Layer 14 of a small transformer language model trained on English Wikipedia (18 layers, counted from 0, width 64).
In attention head 1, each number of a token's query is one row of weights dot the token's vector x. The head spreads its attention over the tokens so far by the softmax of query dot key.

Query weights of the head. A number n stands for (n - 500) times 0.0016.
q0: 691 834 75 858 726 295 298 378 606 351 371 584 248 655 407 325 635 454 464 395 922 556 252 425 544 411 648 270 637 296 645 275 430 577 701 690 525 301 636 243 685 678 553 279 516 452 430 600 461 647 175 267 466 417 364 290 331 399 65 251 980 363 412 789
q1: 413 415 641 314 445 643 557 616 487 474 555 591 523 371 568 631 353 525 519 398 314 573 485 546 470 545 414 561 419 407 417 535 530 525 466 367 342 448 589 577 404 529 536 583 544 381 561 380 401 424 616 537 454 618 535 611 574 479 517 596 280 594 601 456
q2: 514 704 438 648 567 553 426 344 524 322 389 474 403 451 366 481 544 599 581 519 637 495 349 456 470 435 625 522 591 462 580 425 512 427 435 628 630 435 456 482 615 476 483 470 608 499 519 502 457 561 313 407 421 471 247 405 388 537 493 293 712 511 448 706
q3: 384 511 369 659 529 401 417 448 446 404 448 396 453 510 501 498 520 553 408 471 601 395 401 529 471 488 594 485 320 392 678 422 489 551 317 615 462 615 418 444 535 710 472 524 493 479 305 538 461 534 409 415 565 391 425 391 550 657 384 378 528 446 500 583
q4: 492 452 614 409 569 651 586 523 452 542 413 413 594 442 473 680 331 484 569 395 497 657 440 505 551 598 524 657 433 593 589 623 529 504 432 473 640 497 424 649 435 441 518 570 405 557 385 567 800 526 581 520 371 475 506 478 525 589 572 488 383 565 486 538
q5: 618 587 428 556 377 625 393 457 523 355 434 476 272 548 400 483 576 466 547 457 500 596 542 532 422 415 542 440 643 490 559 543 393 478 551 666 585 411 563 520 672 477 512 454 732 532 464 578 389 687 360 453 726 595 366 657 524 574 484 480 771 416 635 494
q6: 653 582 475 705 593 480 437 567 612 370 342 620 354 504 377 333 473 452 438 553 464 485 512 506 409 390 676 354 498 331 517 421 472 478 626 617 425 368 633 394 431 507 546 477 433 348 484 531 410 421 390 475 626 423 520 505 418 473 398 411 742 427 492 544
q7: 381 390 584 372 561 429 582 610 615 473 463 454 543 498 472 526 473 465 421 502 496 552 551 466 632 519 478 477 537 544 481 526 506 425 392 455 318 459 489 684 369 486 299 616 547 456 452 472 694 421 592 444 455 531 507 497 517 441 521 526 322 652 386 462
q8: 562 713 365 664 607 543 515 436 516 467 448 568 512 650 360 263 521 422 447 490 771 442 541 370 515 482 468 393 572 515 489 432 309 403 587 624 479 331 479 574 654 467 619 478 426 526 523 545 572 585 433 384 449 456 478 532 377 507 245 414 548 594 501 621
q9: 458 442 420 567 478 412 428 494 624 591 521 468 534 463 528 499 642 539 521 539 507 420 430 723 575 628 504 527 597 447 578 349 402 496 743 432 386 508 521 506 526 531 421 482 351 467 688 664 295 643 476 511 581 380 576 421 321 460 551 521 402 442 503 544
q10: 649 617 392 692 531 448 351 556 648 491 409 459 442 644 430 293 505 414 686 523 657 494 370 582 504 452 606 194 514 356 562 299 435 604 584 526 413 358 486 365 561 603 485 403 415 516 481 630 435 679 244 483 524 546 460 430 517 383 505 297 770 400 370 652
q11: 315 298 750 372 501 646 609 483 520 467 510 495 600 453 593 414 278 585 424 543 247 551 624 643 500 503 411 572 486 573 358 870 437 545 450 426 328 590 439 780 321 394 441 723 617 482 694 497 488 412 541 724 545 551 520 641 733 449 591 701 135 498 385 343
q12: 513 478 423 669 594 437 468 330 613 428 337 509 493 558 487 267 328 492 605 517 484 591 368 501 380 422 585 316 824 427 571 350 433 465 585 529 459 323 531 489 499 521 442 436 600 577 599 470 467 597 280 558 439 369 355 428 542 459 403 367 611 413 395 663
q13: 699 547 326 627 516 386 393 515 596 326 468 571 416 385 488 470 509 544 508 526 731 526 372 571 532 545 571 338 652 473 507 415 488 533 581 511 621 430 562 472 573 545 573 305 528 549 591 592 536 509 401 464 410 361 468 393 430 429 392 371 730 408 405 604
q14: 265 394 444 310 484 483 598 649 533 569 533 588 710 394 633 529 518 535 622 527 288 451 680 471 442 460 573 649 499 518 273 641 444 573 349 477 468 522 355 688 339 477 586 671 483 420 494 404 473 464 565 480 544 564 480 586 530 475 563 628 272 628 404 433
q15: 533 561 577 539 522 458 519 614 479 588 596 540 598 648 578 615 511 336 552 576 394 584 546 584 591 600 398 570 438 634 466 427 602 668 408 527 475 602 493 555 593 530 575 454 421 502 488 500 509 479 440 440 480 457 420 511 399 500 453 526 462 336 674 390
q16: 668 721 280 693 576 393 390 394 606 329 486 541 332 608 387 380 648 524 436 481 744 478 381 542 546 378 515 310 648 358 654 424 508 480 571 689 642 382 461 347 627 562 485 366 511 581 477 542 485 653 219 378 473 463 365 427 442 497 306 383 878 333 458 700
q17: 354 423 726 436 530 622 571 364 494 604 562 523 538 514 534 564 487 460 464 507 341 634 507 490 444 479 340 585 437 549 404 553 565 496 284 429 522 612 316 657 413 456 459 608 557 573 697 448 597 458 513 684 337 556 509 594 589 582 491 545 214 553 617 312
q18: 463 353 538 472 473 507 463 446 499 528 466 383 510 484 629 429 508 568 571 457 552 427 515 452 536 403 497 444 467 496 648 453 510 538 384 536 608 538 429 573 537 492 479 501 391 489 640 509 585 498 430 593 490 447 565 530 519 405 513 475 450 452 557 455
q19: 318 572 627 411 411 617 590 517 411 536 542 538 626 416 566 661 408 540 427 519 433 481 635 525 477 622 383 522 441 653 429 645 504 448 396 486 481 518 355 600 371 532 598 601 494 472 612 507 554 450 670 538 642 441 410 561 647 600 534 572 334 552 584 368
q20: 517 498 516 582 601 492 477 537 540 411 476 490 473 497 501 560 459 409 596 525 467 367 361 547 549 540 439 538 491 474 456 545 401 447 484 610 421 398 570 517 464 422 415 571 460 551 425 568 505 608 354 390 472 513 593 502 465 484 500 480 583 438 418 565
q21: 508 435 613 528 530 466 508 514 638 549 491 607 627 495 459 449 501 529 538 562 602 613 565 596 497 399 478 437 567 559 382 583 432 440 647 481 532 404 555 504 489 472 530 386 636 502 563 510 402 410 655 569 615 570 371 617 528 599 699 520 554 601 612 398
q22: 411 508 557 470 437 598 499 661 425 624 492 505 466 592 547 406 476 469 353 424 398 444 511 459 448 455 580 596 395 583 523 453 530 434 449 544 561 328 467 609 427 533 592 456 506 573 437 581 428 647 434 618 409 425 656 518 593 540 362 485 523 519 525 487
q23: 430 566 586 439 515 487 575 544 552 470 509 547 452 531 518 552 606 570 445 562 497 280 635 539 458 461 527 482 514 569 481 413 583 501 571 533 581 670 526 447 464 447 442 487 599 456 584 499 409 350 506 588 521 487 377 539 472 551 597 428 674 439 507 558
q24: 438 536 473 466 505 345 435 440 431 430 441 501 451 550 398 493 520 480 473 602 457 575 600 400 669 399 631 474 467 470 592 565 464 383 437 483 489 640 531 343 367 533 519 632 442 520 393 522 473 530 455 583 430 599 419 487 469 485 589 556 461 434 397 575
q25: 569 486 578 453 493 660 643 531 544 491 675 486 593 430 609 580 318 351 512 416 505 595 517 485 405 606 366 406 517 563 537 473 578 715 555 435 495 493 459 550 560 476 518 742 566 508 471 413 654 439 575 539 605 522 533 573 620 294 525 579 317 565 489 335
q26: 445 688 279 581 563 430 483 559 564 495 440 431 346 575 533 468 433 287 532 455 643 497 432 407 479 432 572 499 585 382 561 527 468 581 546 680 508 409 427 445 697 578 623 476 510 519 390 654 579 779 322 383 452 347 364 382 539 414 276 392 648 450 502 616
q27: 306 526 464 484 517 404 489 487 536 473 472 370 491 441 557 530 535 462 355 539 441 506 459 557 467 553 478 682 610 582 543 623 361 494 527 473 492 493 580 628 479 513 570 501 332 471 543 664 461 598 672 581 479 361 544 416 379 515 370 560 324 346 606 444
q28: 385 635 522 454 575 663 496 428 555 547 495 444 343 540 611 537 398 495 431 494 471 605 413 402 286 580 375 608 514 527 563 573 411 574 581 510 576 579 570 557 558 482 456 534 470 497 463 520 463 474 620 485 641 663 473 537 482 392 540 452 525 543 512 458
q29: 599 527 433 464 538 573 580 490 584 556 468 558 558 483 488 525 366 515 621 574 391 329 435 555 411 581 511 368 534 525 387 482 560 545 492 648 491 590 543 400 449 519 466 593 526 575 452 607 443 463 584 676 614 517 550 535 657 540 581 497 501 461 594 389
q30: 413 442 713 530 408 422 425 392 460 510 460 486 396 462 443 341 267 526 806 560 423 693 496 526 484 409 491 482 522 455 564 469 406 613 312 461 609 384 490 304 436 646 302 656 485 649 513 495 451 534 505 442 395 482 704 641 567 543 600 546 477 464 509 472
q31: 503 590 507 502 617 433 322 481 385 454 465 672 495 527 477 446 535 472 486 527 610 414 193 366 473 474 450 403 451 553 628 540 551 532 442 613 590 506 540 557 414 482 530 560 464 635 364 541 369 584 507 526 566 709 432 446 471 619 586 584 556 282 475 516

Each question shows a short text with each token's key, already scaled and adjusted for position as the last token sees it. A number n stands for (n - 500) times 0.0043.

Then comes the last token's vector x. A number n stands for (n - 500) times 0.012.

0 ";": 514 479 517 530 496 534 503 509 463 612 269 387 510 543 514 436 458 500 526 542 540 547 573 424 642 642 565 279 596 578 405 454
1 " K": 897 521 491 542 436 449 471 485 549 669 275 274 632 634 371 463 412 358 629 674 365 542 568 472 616 487 946 264 528 521 385 525
2 "ey": 787 558 489 487 481 469 397 526 571 675 339 329 674 650 330 416 760 403 625 616 354 555 546 408 600 544 836 297 544 549 433 570
3 ";": 472 515 477 466 478 547 437 533 468 623 302 301 572 549 446 465 674 451 557 604 536 639 596 405 691 662 638 250 570 631 387 480
4 " T": 153 652 391 446 499 427 473 485 572 677 284 248 558 623 391 476 636 518 575 629 354 518 537 467 682 513 891 297 504 551 405 579
5 "ime": 236 583 411 411 492 505 459 518 575 660 351 370 636 629 304 483 317 580 534 609 444 598 524 464 597 605 766 251 554 538 416 515
6 "\n": 494 535 445 445 446 493 447 533 484 636 252 414 526 563 478 439 422 487 505 543 499 617 559 456 647 617 614 263 590 581 369 459
x: 500 551 609 521 482 521 547 636 605 457 786 669 508 644 490 575 466 705 621 475 356 695 677 464 654 617 589 538 328 591 444 551 585 558 540 418 446 609 393 543 486 564 314 542 682 464 476 628 513 311 526 488 668 533 385 412 457 474 541 736 549 460 326 339
Which token does the last token look at most? 6 "\n"

0 " co": 529 481 498 535 507 481 504 476 538 624 264 398 522 538 500 421 429 437 545 533 512 522 532 412 626 608 626 281 597 531 414 439
1 "-": 722 550 488 506 540 452 472 503 548 580 324 328 573 568 374 428 442 363 608 543 413 532 532 422 634 544 738 276 571 482 445 525
2 "p": 669 604 466 543 540 449 475 490 536 602 325 342 619 623 459 412 671 429 577 591 470 508 583 403 583 537 723 280 577 520 406 489
3 "ro": 466 648 388 407 495 416 474 437 546 620 366 336 700 604 417 383 817 514 602 565 466 524 512 368 579 504 705 190 547 470 460 569
4 "duc": 364 560 473 494 529 513 472 488 477 590 348 424 587 595 459 398 544 507 517 568 517 537 560 426 605 632 650 252 591 558 441 443
5 "ed": 417 550 489 501 543 520 495 495 537 573 345 482 533 576 443 440 448 501 504 532 457 494 534 479 589 622 570 292 536 546 429 486
6 " the": 507 515 467 486 507 492 503 496 525 591 295 436 493 549 497 409 456 528 491 549 509 501 539 403 592 608 535 298 558 555 401 452
x: 464 614 541 425 536 405 532 540 560 504 645 674 494 489 445 537 587 582 514 520 461 608 545 422 702 600 591 492 454 423 454 343 477 585 502 446 463 430 526 403 483 490 219 616 686 413 524 574 576 411 525 343 584 575 373 441 460 550 321 918 562 499 374 240
Which token does the last token look at most, and with what share of its attention? 6 " the", with about 70%

0 "s": 538 482 517 524 522 525 512 507 505 647 295 414 554 556 441 434 369 470 539 557 467 508 549 427 596 618 647 243 609 565 410 475
1 " and": 511 483 496 517 498 508 504 522 521 602 302 475 506 523 505 435 502 496 510 522 499 493 534 440 569 602 524 303 581 583 426 455
2 " fin": 679 607 489 505 581 473 407 433 585 663 321 293 578 642 414 372 722 428 582 642 507 581 551 384 579 588 756 254 575 535 404 540
3 "anc": 451 651 428 489 635 480 495 474 450 568 392 385 725 706 349 509 850 482 571 621 366 503 550 466 622 505 854 263 620 531 391 485
4 "i": 185 620 404 444 571 482 432 493 522 613 332 361 708 718 328 456 659 553 588 641 449 578 520 465 561 500 819 252 526 639 424 452
5 "ers": 326 545 440 455 582 564 516 495 553 624 384 414 574 541 353 464 385 554 511 560 466 525 499 413 552 595 653 235 587 532 449 492
6 ".\n\n": 504 506 467 495 492 504 494 528 501 641 243 416 471 543 508 466 477 498 497 529 508 510 562 456 605 619 569 258 599 569 400 449
x: 479 630 440 523 553 368 541 598 593 479 807 636 463 573 619 629 577 600 494 536 381 629 596 515 615 639 549 506 442 416 460 512 515 543 496 490 495 544 513 481 523 526 283 631 729 462 509 651 548 314 477 317 650 478 465 402 448 540 414 776 456 420 257 278
Which two tokens does the last token look at most, in order? 6 ".\n\n", 1 " and"

0 " g": 539 486 514 553 532 493 513 507 528 624 285 444 542 523 472 402 413 463 502 542 454 500 593 427 588 615 672 295 595 575 409 433
1 "rit": 855 548 500 507 526 469 421 481 520 650 369 319 671 660 332 412 410 387 621 642 458 533 574 409 600 559 814 188 570 488 475 486
2 "ty": 663 553 492 492 500 469 499 523 559 613 388 431 628 586 397 414 627 442 578 594 426 517 484 426 487 563 675 308 575 596 455 476
3 " l": 393 621 469 474 568 463 447 499 514 610 356 292 569 596 446 394 783 526 588 571 474 484 546 410 592 512 800 292 554 497 434 541
4 "ook": 253 627 482 487 551 466 440 479 484 618 405 405 662 579 393 385 588 541 548 541 464 528 573 418 511 601 742 267 531 549 504 545
5 " at": 457 539 484 493 503 512 484 502 519 599 289 455 516 538 488 448 467 512 495 538 481 497 541 444 598 603 573 284 575 544 415 468
6 " the": 502 509 461 469 516 505 502 489 530 597 296 443 519 569 484 410 428 528 494 537 511 508 531 398 594 598 533 267 563 573 417 453
x: 460 614 538 404 499 429 503 564 506 514 667 684 491 489 490 562 514 562 489 517 479 662 540 408 720 588 551 548 460 420 459 386 466 567 474 460 455 459 526 410 467 452 270 587 720 385 505 541 594 366 529 342 539 570 392 418 426 537 336 885 556 474 357 186
Which two tokens does the last token look at most, in order? 5 " at", 6 " the"

0 "ess": 544 470 510 533 519 524 494 496 534 632 341 415 587 567 441 425 359 462 541 566 452 506 552 423 578 632 641 253 599 579 410 440
1 " to": 541 512 478 530 523 510 476 513 555 580 318 448 535 528 488 458 500 455 515 529 488 480 497 426 548 584 534 288 593 536 426 479
2 " s": 692 621 464 508 567 502 447 476 512 612 308 392 583 579 393 406 690 427 537 597 433 440 592 393 574 489 845 287 590 500 420 555
3 "ay": 453 589 464 472 531 504 453 489 445 558 426 405 691 575 415 437 739 473 542 561 464 494 530 429 528 565 713 288 537 544 496 519
4 ",": 464 502 506 508 498 521 503 499 511 589 294 439 496 515 502 445 512 494 504 520 502 487 552 464 562 621 541 288 583 572 445 448
5 " this": 434 520 493 484 515 524 482 479 543 596 344 418 522 511 480 397 457 545 520 512 510 510 550 394 513 611 511 350 501 554 452 434
6 " second": 512 519 482 503 601 503 503 477 584 657 335 434 572 660 415 446 278 617 499 570 407 496 510 442 527 568 686 270 547 582 479 488
x: 507 559 388 362 447 577 546 503 455 636 515 558 604 403 547 527 499 447 415 639 355 721 388 411 509 710 578 542 559 502 582 470 336 404 491 400 658 461 544 507 518 310 341 572 647 356 579 488 566 369 559 516 593 586 616 413 560 553 341 879 592 558 290 324
Which two tokens does the last token look at most, in order? 5 " this", 4 ","

0 " o": 556 473 495 537 518 474 486 497 558 664 267 364 561 538 458 436 332 402 559 556 465 488 504 393 602 569 731 240 588 527 420 508
1 "pt": 785 526 513 482 555 429 437 539 526 649 357 292 710 621 400 428 425 425 598 559 411 541 586 408 616 564 696 257 562 523 428 520
2 "ions": 645 540 500 482 564 568 506 480 542 649 342 416 595 532 384 435 636 456 540 573 455 510 517 427 545 593 656 242 577 542 460 501
3 " to": 486 537 480 520 535 522 478 527 539 575 338 447 525 512 479 467 520 486 488 535 495 487 496 420 546 595 509 303 589 531 431 475
4 " def": 307 606 470 499 594 475 452 477 537 612 340 411 605 527 421 442 564 553 509 565 493 452 585 440 537 542 740 247 528 441 441 578
5 "end": 330 575 433 479 547 510 440 486 465 603 382 359 638 613 382 492 354 572 532 579 495 542 498 477 628 605 699 299 563 520 471 522
6 " their": 506 513 482 482 527 519 502 487 530 603 300 459 503 554 479 389 435 522 497 538 503 481 545 402 569 605 545 286 568 549 431 471
x: 462 611 503 427 523 480 559 551 547 583 634 651 518 439 542 553 589 691 485 525 434 616 505 388 713 591 504 491 410 375 448 345 448 570 508 450 463 416 530 441 485 499 280 542 698 374 556 568 669 402 451 339 591 578 400 414 433 516 346 812 610 489 361 175
Which two tokens does the last token look at most, in order? 3 " to", 6 " their"

0 "ah": 578 455 535 569 505 490 483 526 566 711 292 337 641 605 344 514 227 424 573 602 382 531 530 450 587 600 769 277 583 584 374 475
1 " M": 829 485 486 542 483 474 537 484 579 647 285 281 569 540 373 472 438 408 577 590 320 491 530 423 614 565 834 305 562 554 400 507
2 "ans": 788 573 475 464 538 494 444 500 591 678 359 338 644 643 331 472 767 435 606 635 383 545 560 385 647 559 834 237 605 536 361 502
3 "or": 462 579 440 475 567 522 493 560 542 614 393 368 646 634 320 505 798 454 570 604 391 567 538 417 613 588 714 287 593 575 394 482
4 ",": 484 501 485 509 487 514 506 516 511 612 268 450 490 524 508 443 505 483 513 532 502 500 540 452 603 611 539 297 590 572 415 448
5 " is": 432 532 460 484 513 506 506 533 542 608 283 471 532 406 412 359 459 527 513 511 491 495 537 457 518 586 632 301 505 558 457 456
6 " A": 534 528 433 471 495 468 485 528 562 588 298 327 499 553 391 444 276 602 498 607 445 511 556 410 621 596 747 348 581 562 428 486
x: 474 376 425 410 513 626 476 512 473 450 619 468 498 408 523 524 692 476 446 564 449 450 562 512 635 615 418 453 279 436 464 461 498 580 587 509 599 533 540 499 407 404 345 612 515 506 474 574 416 181 572 613 478 547 364 558 445 537 267 870 474 542 324 214
Which token does the last token look at most, and with what share of its attention? 4 ",", with about 60%

0 "ish": 547 466 513 530 505 500 496 518 523 642 288 388 563 587 439 435 345 469 547 559 438 508 533 436 595 617 669 267 602 583 410 451
1 "op": 828 513 520 534 491 509 474 480 510 643 344 304 670 582 373 384 412 415 616 595 417 515 581 372 570 570 760 235 573 559 447 463
2 " d": 709 588 500 541 539 483 470 445 561 672 283 402 568 609 385 403 724 439 563 572 401 472 596 406 571 555 827 237 559 573 381 498
3 "rop": 432 631 448 484 595 488 488 505 543 618 379 331 679 661 362 441 837 504 586 600 404 482 540 350 531 558 717 195 648 556 421 535
4 " and": 476 509 495 501 507 516 495 531 520 611 301 468 512 523 499 435 504 484 509 525 495 506 538 435 567 618 535 292 581 595 427 451
5 " p": 282 566 434 485 544 429 473 491 551 626 320 309 602 563 440 352 298 623 546 608 510 496 663 300 637 579 773 257 554 551 387 481
6 "aw": 499 497 374 372 585 489 441 538 546 629 356 312 704 611 342 481 168 607 493 581 424 529 488 404 513 472 765 248 582 518 481 502
x: 463 299 407 379 447 646 613 571 155 596 623 614 726 502 594 576 331 418 399 554 431 510 514 561 359 502 464 558 549 519 479 535 446 567 480 480 555 731 536 543 482 460 505 555 530 381 602 478 715 282 594 598 524 642 547 407 554 563 318 730 578 491 458 231
Which token does the last token look at most? 5 " p"

0 "i": 526 463 508 555 506 508 478 513 514 634 270 392 573 573 457 456 364 452 544 569 472 539 556 452 618 615 673 271 578 614 368 445
1 "ec": 814 533 506 524 491 511 448 473 526 640 344 325 661 656 358 442 411 416 599 631 445 505 615 386 625 580 730 215 626 543 420 447
2 "e": 615 521 481 496 503 512 493 500 524 613 299 415 555 579 435 449 595 458 544 562 474 512 532 442 616 620 646 245 595 577 405 454
3 " has": 489 519 498 504 509 505 508 539 521 594 267 469 523 454 473 403 522 483 509 520 499 508 513 459 536 604 577 296 551 572 442 461
4 " been": 467 527 467 492 532 499 511 550 532 536 353 488 575 491 445 428 512 521 504 541 478 497 484 493 501 558 516 319 580 524 491 451
5 " long": 380 538 478 498 539 450 432 530 525 575 328 436 604 569 397 410 421 561 516 555 506 540 474 497 520 535 640 330 531 558 470 541
6 " th": 516 523 439 450 635 412 501 447 547 664 351 441 615 617 378 467 255 652 475 589 426 463 527 433 548 533 804 313 510 557 428 543
x: 383 687 434 363 373 395 534 516 458 707 566 544 691 357 398 388 515 530 554 551 393 529 483 381 509 528 582 503 451 531 353 396 402 635 295 531 622 463 576 508 446 536 379 594 584 555 711 394 548 295 523 506 710 558 492 425 553 538 325 815 581 617 302 518
Which two tokens does the last token look at most, in order? 4 " been", 3 " has"

0 "ens": 553 478 515 536 522 527 489 469 549 666 294 420 585 580 410 433 312 439 571 565 450 488 538 401 572 606 703 223 604 577 395 465
1 "emb": 878 576 458 522 549 447 494 479 552 615 352 288 766 609 328 446 394 335 629 608 368 482 490 351 564 502 842 238 623 446 466 574
2 "le": 596 525 493 506 500 504 502 506 493 616 308 410 569 581 454 442 584 466 538 538 477 520 548 425 603 636 627 260 621 553 439 468
3 ",": 499 497 493 510 488 512 506 516 504 605 273 444 502 528 509 441 523 486 519 527 504 501 543 450 596 609 543 291 598 574 429 450
4 " with": 441 530 482 505 508 506 462 519 491 606 285 437 528 537 474 423 513 501 501 545 516 506 543 436 578 619 586 280 569 544 425 471
5 "out": 377 515 457 442 587 514 447 538 520 558 415 418 629 564 430 440 378 560 494 563 535 507 471 421 493 568 594 264 587 522 495 546
6 " a": 522 499 491 495 530 489 460 507 524 574 332 400 511 561 426 374 346 596 508 549 494 525 542 389 589 587 639 311 562 513 471 480
x: 447 452 525 293 546 641 385 441 534 539 614 534 407 362 486 506 494 508 473 546 530 566 538 326 764 591 412 533 360 441 528 471 529 652 576 390 652 377 524 499 484 332 327 461 587 404 528 566 509 423 579 563 534 530 289 482 390 564 314 845 508 508 333 237
Which token does the last token look at most? 4 " with"